Layer 6 of a small transformer language model trained on English Wikipedia (15 layers, counted from 0, width 128). Numbers have three digits each and are written without spaces.
A neuron's activation on a vector x is GELU(weights . x + bias), where the dot is the dot product.

Input weights of the MLP neurons that the questions are about. A number n stands for (n - 500) times 0.002.
n16 (bias -0.008): 637597500436394369217407581255346468558485609367413460473272689589397641363582386479456474565377670518671511623595399614423540453486398624486420515585599356467518563353796399594476376471633307639557773537295649515445394732504308545430517409330701351477537585569525345542477708612428796496660762464351415356599627382543315504404711544320607346554678510493376591496601471348466637297518
n23 (bias -0.016): 569520541513236535436298570698428441454774238286644526310607565416459362470359580478414507674476521497506633440525380462728575327516348541468507615581334420429669638535464716559680417510497470576503536578273598469577487459580577408591398546431534554335362427410529510364668593474602716353588517635562493392548572487639531602390613490554391772385338531624385370471388643446562586526397
n24 (bias -0.027): 476635421300291407489697413375428585596641565366596444458433421309545551608326318436487470525367433497309579538712193545477464218567477466393590592618374348696551449359523358325570387734369415563532517524711649555577383541387614517487428480563507693666519529778503559306493577530494556507446665649388642442458576517343517549477357386432487563526446460490507650614473520392593677602574
n41 (bias -0.018): 631355403671591574680410473381430662684552419621567585472509324623564380619577536630535456481491531368334458554433543534629506512492565427551463551572489592330444455427485660354559353543624461491406611530341440621396603639456719482716673359584341616561495421534358384652354585456453503405497458585552351568500468518431497525411503461464417512515413464405705542313434476587536509328340
n85 (bias 0.003): 474365435387562520451390629665607492479517722259603579665826637658539695332323735412458751379241333575297346432240312509512492422254591431246504602428383593576460445284533558450576288744524648612116525458703369586165571521621513745429282417574547669604307632569438418480659458677508516408536357715512551560633632667577543239553598555351414730541724399424298424569593588441483383384609
n171 (bias -0.015): 275241496696681483790370361396522657567779620479468588567650500355482561629586607510468710477290399468524558353668364437667349479615589460638234768424538543442537449619500507504449564507364550642252408500581514408400407544304579467554556493482428572279418380467451647568445621398271584468344650451609633476672627304507599541476375529605557674574305341446433609483514361248445552419521
n172 (bias -0.011): 369536458241282644439570646303392464504630496444472633310472270480647418565861631531456712416649504702612483547378564441460452500616645517484845595607261324298387661407573420424635738366389599532382552257475335513321403541318321797558697641416562389290586484437488559508412395516337600304515635733552734395598492398619416594602520263434473358484627568426624512844207439430533681560689
n181 (bias -0.024): 237463500399626507412636429459389496625538500587662433570421389471283458387590372529452463497359433630407554454528726766489570741319511496453527211704478677632636644414545607762369396344405458601540470587434814627444575622716489319440528422349500753562524658353456254386431433434556610688624496559677526343392482485438435753391387684527679470533545535470394589675417328368492485131431
n185 (bias -0.004): 544495461583574482480397409530577550434709511432476625469556500464464519535663460479487623490290511513561563464460461624473508476470341355363564514462590478465482432464340484455574442505479511561647527576672489618519382230537444489497542487592581514506498500567474453523673410471410660452708616309624530293446370449651632602627477540304523369537495590430579469562443396495514522561314
n199 (bias -0.013): 489683587582591435329572531613479320376486583593637328620490587464514483606539473559659721586646607301354378390405424567480617523481537622704588490466716500517614249513554433557539419549384366564608476428447479500490395587463793427490497534413459709577588572422433395461270608363402507422323265547383414370572369548523448733622487445344529578658380402466275510619621735387472165470576
n237 (bias -0.008): 533223536612468425523546335496424379493525529497358503489556464323602596443517695767696373615437619640540720601280431475595552438393395561384668493578612429414594582453170358420658514394383475563353448718380461627419405669518592478490549374500793582445331605639659544621678286538497327454450769483597293669377392440486660440558400511593440472500621576500281520534536408571373299577548
n244 (bias -0.017): 458489523444522437426504201474403439576526470358547344322511556528606530636542324633580522452715619518396448360241364579435532554368380579489337678496440408585688341517449787670649438323500349398648428478462307568493620630285306406542554424317393456330490637735583598413571525317435529599607665681388603283585265672585459616369688555414555536698685524702769647415489482382620629507429
n280 (bias -0.009): 251429454460538509476429633724380488634607526414584509589411750555618590525271239458491386639477433497524432470357488346566568367629576364423421706516616730442651426449317463503431475472596529390549550310359461572475601516743351523434394491600327468556520540444556458621611572594547597506443529403272478524521478440472477584659429608687536630431750500433583530488326332381585592491518
n345 (bias -0.013): 511437541448347521546387557540518338574434698441341379381439456295548460475562493493539202560733330678603713521461269400728514732677229371406470416260434648591363642366714380472384429472444547475479315533600580356489443852586227603752437625631435493519454455675398271445493600479370475612667536639479467431531628529598482496497514457325591479673696533464455562514536489576386437557472
n418 (bias -0.020): 627337472283665485504612551664302465449561682157356343365350601664520420456591278633688630467769733657462561447453292378425352635444504107275529468296462476668575192579441492492575425343442548331439359279398492330353654585315429618534687590391484504447529674627655398508593484621596589619519587512278648455523602698573496638599550500408507709453504640369583421508881492584537451488691
n438 (bias -0.021): 427500324528532559290507574516616620583553497487392666493410411684293640565466552574244513638375327535436428414524560480439405538411570484463650379480525532451478536405455557433629580350513692526606554284423569602658497572609823493402650474481259568597411460553456517531401321351521652558359319653478705417640462519484540541569428578510364478332533335361652395522647661386659593538378
n491 (bias -0.020): 503350381411618379486658421547602270562456608464441520411470446561411443450644473760391583475709598438427551354525403527474363490692332429532720773470516330758693497528487454565424720564633520460577585352569258309513440544513347582588549553431490517503368564459500425349428632402460568543475547434451527465756379596652432560747442487443609361523423417407563437587379606587289682477362
n503 (bias -0.005): 559596331568527513442571349524662493527559572320437617246456528494549670294432416609547446506535578307500493529713513483563629480605433483529698678415426348473795575551644576623452377741500541443487673411483255369705470493654739524369500627411442598427593561312368417462521416682422302547430554433483459423321510487464638567402392446565576634563439703328320484336445537283483517483341
n504 (bias -0.011): 535570577694420295473600407428747739512755560539479568449488414488487632547608562479386677402552380420568535536679536391488631427582503392599385431522607372484494481435426491616635442428615544497296592346535604316668652462574562557491313408372378597366666577542597570370341392485480457404432559451436503515440368673382554608704370456500483553473472367279578568593645481378468452515437
n543 (bias -0.011): 682451414467629317606473409465523732636547508571421254441313461293508558481434615390424649553436721330791695617541418567576654276659511445537587574361592577403555670577356553270340432441463569572482443705097392363527443399614515410590645644406550704599486317678594586740343564387521538408558519217342404631659549698660382528729444439329457580500396489412452529292310702554426397455496
n561 (bias 0.000): 288495379335473502586512303470500519551312567629536488419473533481500483446420488514391480384436598556486637509524495513485438502528522435436657493431446655562579599556427505505516558476607520422606534319523498648576495632434451585394405573572344576576392413561673450500676609546586493495470485693507554528465464566460387340602433547483530483514507370498438500519381505507442465536644
n568 (bias -0.016): 533522600556702578223628452657440475516457573295468577443646404487256428516537412429484429582551497494405414420462295390558522478577497666459470717569634513660503359519564516484552368610516660426522365461450621580500555454629626540552506442599510716657637581349557580722357468506467621604540640426283441528537465600292636497610311549280615632462389392429500454352480299222360510478387
n576 (bias 0.004): 591495316609560537441519481536497567684695545604551614554456523511238458536542575429552363539488546653361483395497642375369492468688303568420409408464489503572406453466434543326552519503476578470412462464500528294437429607434431579492541574633645542554551563466592475450427645378380476555596428427500589487569435549594684454598337541469559442443594592572509471305369374411480625313524
n593 (bias -0.017): 443520518454548549756455630559581289814426573570362432323373426315337607596516620736497483542748425412503206542614463496442453507500310511460468646528408631694428303552660611564448402620487427439384690618592566532390582427691414532280608537453517541415491405489288472624528439577506534424643548578335749556421578329337475496613377696392474637588500510431345444407399363628577319480599
n613 (bias -0.015): 648508456558369431583410511503292374613353538573452554506411521406396535313544365412489517433479548594525494410482371630432435497582480623519716517584687713665486543462531517540484244389480593406486460660453454644560343544469615641679380480646628474571492497414711503511506602427356449618424454514540416418586690526497273364566464612535511506331517455445449492567544503433397500486625
n615 (bias -0.017): 554511545634396588535440515542475460665475453511421392428541473563610394402464504410537428449507404582481442506421464457556553455583576609450480659564586522496456604581387566603591645430375537491517373509480383647411426529517456556496399472459522568417528508559558552450641541382470553572436406476476533523498528541521464534557409417549451437466557561520301465648471541339446489558471
n630 (bias -0.002): 514123489543466454485314408280420240594458660493406399419490441655518507773484462575672558481550650561749486481551390409402413786523557556549606476287405442548338521562547647587406497523497689358474463434567538507616317458602670528448525564507541627581356529645470532571647612631294527432571428500349600611526446469278476457474639609362631371393607551644411555513355670497269352409441
n678 (bias -0.019): 767403447577472428577456504384569551547549788508437559171663520504438355536377384896488472678529458358625569481611477291516375543508409581504607496524492680552329560462484742637273437797287520453285476484418250317651468480468022533398437433371484660627606534603558373319308587684511426520556588520825528595519563333581647374646330360512522425300733670492450565504520409368516352684481
n698 (bias -0.027): 516549258564597301688242513418622574553513471436549469363522600640516554557627396515478321438240586438398478491557491425541497346449260532491542309573364541500392634470666624636566338570577595622315506541545554339465575679478594565571485326522478332513494524484457422473361637583269528434485563534531525497612310569693584404497683421577506685633475357519497500448350528360668591568500
n740 (bias -0.020): 417530382566534897537663523566312384549488535485474553607557488592433531677245396544454278461343556663664527489623657496626263642300557461349520523720515508357284798328549312440475678248493450671470599504389643535638424582599473539322603538477446461607479338552549606515386702500468376500340784674428570463552390596522638351496333381407525431243624685335685372597500408639284341262552
n746 (bias -0.018): 439535570509500344664645643326447522407487626525513600493520560440524329405610523223594484457531370503550653317448691409610462439562410383632699335572416759467494546565672414275500532459557336367402484421463549500477607507646722637411436335551388480513635512632538269385520581506430519595420637458564503705500471529548503335550481624364531565664546255507473627598252308487577402587402
n763 (bias -0.012): 473496649461448407564425819241530380309404553181621544546470660529431444627547481361330560465601484529362618230468398247441445555535393721733600579365536511733607526418692555540585618518591594685597209466504459424295444511374440592514452651434572301588404450728336550564703474335580774545355489647504470432751636608330534374698362474481514333504474507545508500674477429534519492291356

Each question shows a token from some text and the vector x that enters the MLP there. A number n stands for (n - 500) times 0.0086.

"op": 610291535559361566513385419445625632410478345399482199680547444495330324550479443597327574368599556472436465576519499385546523445385511473424493598754409400245598408503684377477422737568498434886538561537804516511701557522499432669607486522351546357487399412381744449506492428649668339704590326286655278654483552257314255707465453472407458547540638312646683448408577577562597373637607
The most active neuron and its activation: n678, at about 0.11

"y": 597295603421316618474602311563794537327574439457513290643506545474308313557322511511371517340557645532428379460526605454540614435393474320415473377700470496322600482575715380445443823565454445764635476538727608553530520586543310678597444532302640385526610399429748556482403353603570484735538357318692305492540502243357298590368525543422411642468725414793506362320404505537623511560483
The most active neuron and its activation: n181, at about 1.5

"a": 603317550527256592537423300443753553347382460417574300699594457515383315579399461533405537325535572501391533555556508351422562376427470509473505593621337491208658487552719374407439736523559527864566547565778483500565561461458523786614588517451499457470482363383722490451524441560563300675496415430636329600379573285214197706427571563360427590445533355687617409327486608587583525665582
Which neuron lights up most? n561

"ific": 627367644485364515570371508397690604502589421407334290615467473498467350559356379490366644377518716482396395541571455331502698390435574353319501551649377664240540486558570320316629689504515548841483524660851498617591540477551403713605524652448445269529471454389752582476491391680653358712476326295560335617385559182286382643401492512413363613389624359695615482367540597509534563517566
The three highest activations, in order: n24, n280, n85

" The": 548192558434316576411498336458699616492552478436474342655544558479343285589310358518335546361511687512491404554550436356430575452378543453407462544624404531254678278517750366462576707552346551762606475417763431647579614536481526730588637565392579242463580508411766508464459456566594408692474481243617337584571585292417453737430482621325450616445595305685641456259366607560573510456635
The two highest activations, in order: n418, n244

"es": 626323523559328629439594336492802495348559474466387362653496477536254386683347570497403592337592691598331501441463629451437501470301466417452546390600462566291555423497576336520529736556459468801610542472735551524508522469470455815612583561407565372454500431449787477531330316548547434758490373336625253517431496280191341757471436594342489669421670457684615418373513557544589455489528
Which neuron lights up most? n438

"ing": 640225513482355678451519400346775542586562462349473321729506483471259396580410438496429503377439613526441491409473573465691565386419493290409492574675349441346577384635698352442540735567500372758580420618807473526563478483435377689614509567406460287438438536412744543560375349512544373805618485406661257434560548232367433785364537497464471669342622403724691393378499651546483484533469
The two highest activations, in order: n171, n23

" I": 543262553482388602515449352427770499391436369459576362687442488568387349633468434502382540282494720571366473561561512338313641432436488485350446576563412485287557463544721403328457784538393462771574527551710522550395549502528381767641561470446543337435589525387704579554487410639529389704465563296537351624513590309309148765435426466418359671546644434728634319339392610582522588641600
Which neuron lights up most? n172

"an": 612308659498324670491470345521733493372451442343474268614519447470378394459319439519406464457469699426387450429561608396353614418526566417419477498662437555234664455637674493474495721475478579864496575517809518622666496462542407729575439538514453343494455533346862470586461348591559334698569458326609301600468582310300290679385469617342462652551607362637582444281355738514519391510501
The two highest activations, in order: n503, n561

" s": 486253513632278657557486360593787472493433430506433363672429483542441370663244400502437614387592700397403415608461620345396601414309534396409521499522459491350661454498603510436388668519359477775545521538748500662504503536544292791597434593507570283439524483476711471308439358519626385761534516316619188578564519186345454758439489559389520640532427438696530332391473621490604619662503
Which neuron lights up most? n615

"9": 555335518490383637476442266418729552404496507499427286615493537456385372540322337522381502308609534525405510493579507441480657466406439439480410528667519607310530443604672299439598669488438457792573442568787453582614579450511433727591498540412569231565674487438797593511486404548564297702532433221702204512477552252393305685310583603419441643369713428820634331391445629421581459572485
Which neuron lights up most? n244

"ra": 517311572472316701445458353426690619403532357547483348588519414556334393521400382548427495398555675522348434490531670374471619433298560262523553508681433619245669517454659461464403693486477641791543591411794398621617554472600453790537489649423504394470568490410768451492401285588503314702487386246636195495295571254341369646510629495355417580520525476662609573331480595641630582601466
The most active neuron and its activation: n503, at about 1.9

"ur": 714252539460332550426433276375645652452549349464587276562422453545461331561423449604445543425550620392462341509484457443407581478492478461527607431687348544180494433469658395440492811344555544836523448548811540626639580530503446713597518549403572417550589445495721517501355403531569390742455313225569317569427625327340279665527513461333404632677563470664644332296422710640646398589554
The three highest activations, in order: n543, n41, n172

"oc": 604293615471306653530364340455708625561563332502467268622522560492238355570454470568300660404563610568455421520484412361457558356441525472347529559622487517291516358498633397431496713557505482818574577722710628600546705497509297724536431635364611316586454436380739516486538318603591396683542255320585330627434563199302349729470493518370475636465660422667639287295372581583520478519632
Which neuron lights up most? n593

"ed": 635296558579287565501488286523727504500422388443416384660517487456335407582394490520401561407616740501429443480494530458534545394464468470452517607685360492326548385584641357463577725457557537771587585597870553584514436435451271776617455552410481188558616373418785470545320366456562268793530532243666185534532658350323432639394413560381520613396560446617647344357453603534571519467539
Which neuron lights up most? n491

"uch": 592350600509387627564522458572737567483444347357376354701437422661428289533319244611480583328630746533446484575585563355522590350365564362496440519545342558355532317534625538341512637520546446737650478326862473649614445535493350754483471679403520333521504443354712402425464497553653278711498516247584173499490551315221397748487503571504481556469584490714600430327426578555509646599463
The two highest activations, in order: n418, n280

"ch": 662457590441327645518503406470707541415532508345487267615491496419547416609404389578425430298464741517421374474527594391450584529399424478516545457637382562162493409480681355384435791475520393749567560538750565641598486540560490724613518503382565315495610374492833533541489421546586427740477290263575253559511564235272262690516472525287399705422540521676467382302510616576651460610512
The most active neuron and its activation: n16, at about 0.45

"5": 546368537509370622486456277390756623361487543447425285589450597437384407517331422422376521357648566528377478543568503356421700558422472383363472484620512577321554521555643337412618645500428464803510508576795501682601580409585367723653458593382609254522605490355781540461489375536540350722529484209720263561436594276313302700326564553389440604368628449774657333422405640437595549602502
Which neuron lights up most? n185

"um": 565265464577418560418503324480725589389612359465468203597561503456398450576392471515446624418467552598405424529523575480435608524386557398441523424666391489292550486420658389477469777558421508823573559462865524645557488480579350773591522662319570353511581391455829542489451348570616429700481251315663166561482546316237309578500505505327394702378562413705593455337553602524558456547475
Which neuron lights up most? n85

"4": 538361607437354647549442303453776523311618500473383317686519522482317436557388433543401596342592620487413311537500496310476663504470506453386461465616444522328568451509735435502588612511386521689515507562752540487575582376509446808639510721452586324552691433382714491469418347552570371709473382227616195596459543242272336749401488560331398580419610455719660442332371707451636554638496
Which neuron lights up most? n504

"ark": 607318647566373635438501370521725557472476483403467280694519536566386288506433410525429504306563598496371453674547553351478545384353455415481499627670369529239629434507730458401437775490403524906601576540759543554759486404467455723560514496458531265442506392440677508513500399530503329737584390307609317624433502273361216704470443515355563518461519392772512424317528660568554430605487
Which neuron lights up most? n615

" December": 560319604500382589501370290521663739382543391521465353691444650478393409663437455433515447326681664498348377473482582284336608443422417512420431471594455510323507414516618456406587696489468510841583521702777459676632495388536482679613516513471577273527569428382812539483429414424593376734473495270642265486432471243326462726416348613363509608411646424787664398284397627418599494542527
Which neuron lights up most? n576

"cc": 594320473609340596545463426550681634549619401548433277652459464399228483623424328657410573310529656517376344484505487364462555315308446473480523602576544555271528386523641279552549684585504494851562556542837489553561668462546474733474557420390552305479423499539669498555504412553580333715496417347687260581351504140231401755452559491329485624552573381678590360388442651543533467560593
The most active neuron and its activation: n593, at about 2.7

"st": 636286728538300630420369450405713489427556422468452279584441579544399335628363415446399594352524602369514451509467484303425591403368411431523498503571441603324498483600656389345436835579499384781495463664833578544562542553511465701548533522352544319489506372459762479479493372569573449769510307387669335550608696259306441763348472489424427570379593476793629473318412613455711502520465
Which neuron lights up most? n763

"3": 633357666480319637518430237517682471412444491455539339628481512466315419581414399489432567385644541539408385483481383338457668542455592417355520433747575545269531463513660391479574656460434515701519556588740481591564667431520483781651520566378622290489663462310725542535348384575525368737476412225643194599430644254233295720331440566410359584397599447704620498360433753456568546611603
Which neuron lights up most? n613

"11": 572329605575413631535467304446718640450579497409340329661484520525367364521398461474399556300655588505311326471526557292478710503433401531411446430594478574298488447573717473434590630461445420689534455529794458637601504338513497775620533557500555305572618501374760532550370422554613402738576485242612286589564461203306326720412446455324447609350666350742644360325416655452677537660475
The most active neuron and its activation: n568, at about 1.6

" res": 615292520680291632519351328480704530490489382537410290643439418531403383684323427518372600294491695530395437481488515434400608354251437488411501384628389584331596572458622490461484578669422497758548561600799565507452606443541446761632462547414525300454461464411655602411413461620566369745498572262652296455499452181207412741490541524341589705511600420661614315452410626547646678622602
Which neuron lights up most? n698

" for": 497142549532423570549514368497753491410477363421463385677486529504397316664418535464328590405582664508462428463562556299488592458356528483389512527613450516408612510464727472406562670544361415772505541575797485651551466506550302755627504554404525346478441497365851557470296383574633318723481472255634187456502580269346484577482441578321418663489571382767601450295496645514662453473540
The two highest activations, in order: n237, n171

" ex": 553254546654296607550454331474728591423522387551470335628504487613285223707331400506338638385473724459412377462543484430470644437311520490443475386599346622317555504410607459524469724635401449729545554476733602565534497570493383728644470472392576304446518554397671469502362476590592391742448429277651258493478490223406394682548589591334310751478520502765555361317435639573613516669598
The most active neuron and its activation: n698, at about 2.2

"ans": 680265644527383643484457396459684503464464444530291316679497415555355328614253456520349584375548788436385594550665566443355476447455441388459551393688361501316597460514663490505499677440406561797620531539767585699552491389544481754608560518420526468536471428423761536579467336568567345768459493330604247545514432226211369792365510558360510723458485398661535405315412596475525457518464
The most active neuron and its activation: n630, at about 2.1

"lect": 693267477569420588585547413471635611503615319545439282669481414450361346594426474456261744395472611465509366527505468312413591389430469359394486467602386576308491411470667387461554799553440470775479460588856539518680519518451485663638449549333537355545552501463844600557548446573545372708524350325522271453440528198311391758430429587322462708416590376706685409333490651481561521496609
The most active neuron and its activation: n504, at about 1.7

" med": 569332509497365600494290358474646628535473375477449358689439573453302299668394391445214543537559706593481399475561593328456602330364538647341481553688364528267534370572568421488504655515477506753585585617794401573627581514487440745710550560455481185536496494361825463475429358520649265740592308248592269474518519294341439593495445632384436538542583464695624346437488636600653440523537
The most active neuron and its activation: n576, at about 0.45

"6": 551320642543348610546431352468725484389504498491391335703522469461322414567364449492423540338629597498349371579539549270418651486443463477414454540627448574280535516471651410458566625469458550747471500446787445550624537311481485824658608649474529279540643487377746530575390369537577297746536392219623307610464522279293286712387503591373368629374575398756666426370467693450598533625535
Which neuron lights up most? n504

" ": 451259557562315627560431274491646539480467394442480345757520437519330395618375527544439558389622684458378314528537522287368599393418490497408521434547471503298552485463646393454566690606444484773513579508749409644531584426568468790634593565404520275448670540460760544527403344506581398735523359224580284710461530236289381716395494607347385592389557382728641401346594624551547533621539
The most active neuron and its activation: n41, at about 0.12

"%": 589322450565319560445556504545656527483640518447335302672451464578367409490361474431412567394562651491408383452528686395388599405379524418384456422699331551435567265413673468447569726493306480789560495550844489614581536454554478723608541587330569295543519404553722565531423375512653315829582485237543230638585499231253442762395324568383541579518721401599668408458437622524478502418490
The most active neuron and its activation: n576, at about 1.2

"ever": 590259577413416515543448305474706546453554502506585417737448488497437344519422365493440495384543563392406407418448424438381496367307486372508550589569414567282549330551780456497597769508464466714628422380796500719664526580452427769669520439440477329546513437410814586581378380458623355739473481298637199444486538194365259681488560585423428640476603399691683433350418612610589545536634
Which neuron lights up most? n244

" L": 507275430536327620452451402442761579498531385505536333626519446517344373593342370547384515373489709520398318457483524274395597474344504432461357446584492633377653421543668362401430714472344395761467547612851455500572502475571531765632498565585444300545542552503753495528583416541472431701495391249583277663499569243371369781460481646349418570487674356625682419273476686485620597670509
The most active neuron and its activation: n280, at about 1.2

"ex": 678253570634352574512481334535684637380427415463401413559449520521340269592401416548347612370429671417504341468514453380445612460529529425467535485674317540370531548405634491500545745558426480830475536385815699627615530566490338744546397411423557461472517501421746459592482447553598350711434375258700335468524505183345212700525615471286410642462681525751515445303397621483541477677524
The most active neuron and its activation: n678, at about 3.1

"ine": 531273605565419654470529414545744616530561515488409268696533523519314247554343400469405602338714647495363461435531591424433680491430563350372493498665434584366599505633618392472520715593471538739574577477840417575561515373508496831634523586422489275476398495279779336581338410515528320698603443255582325661536540293332373549413442446305444587332546303608591535383453619418530599597510
The most active neuron and its activation: n491, at about 1.5

" a": 474149517494375510513488410503661541455529434520490311685594437496270352613380419434422610381648705381291412493529497332495661454374595468483459500583402491311602389533705378417485758546423418751596528525723370632603650482522432745637576597534645317481619503402768445494445394643583395750528624260636287604472489238353439591439448581322443596424553246649644407314463512565724530516489
Which neuron lights up most? n568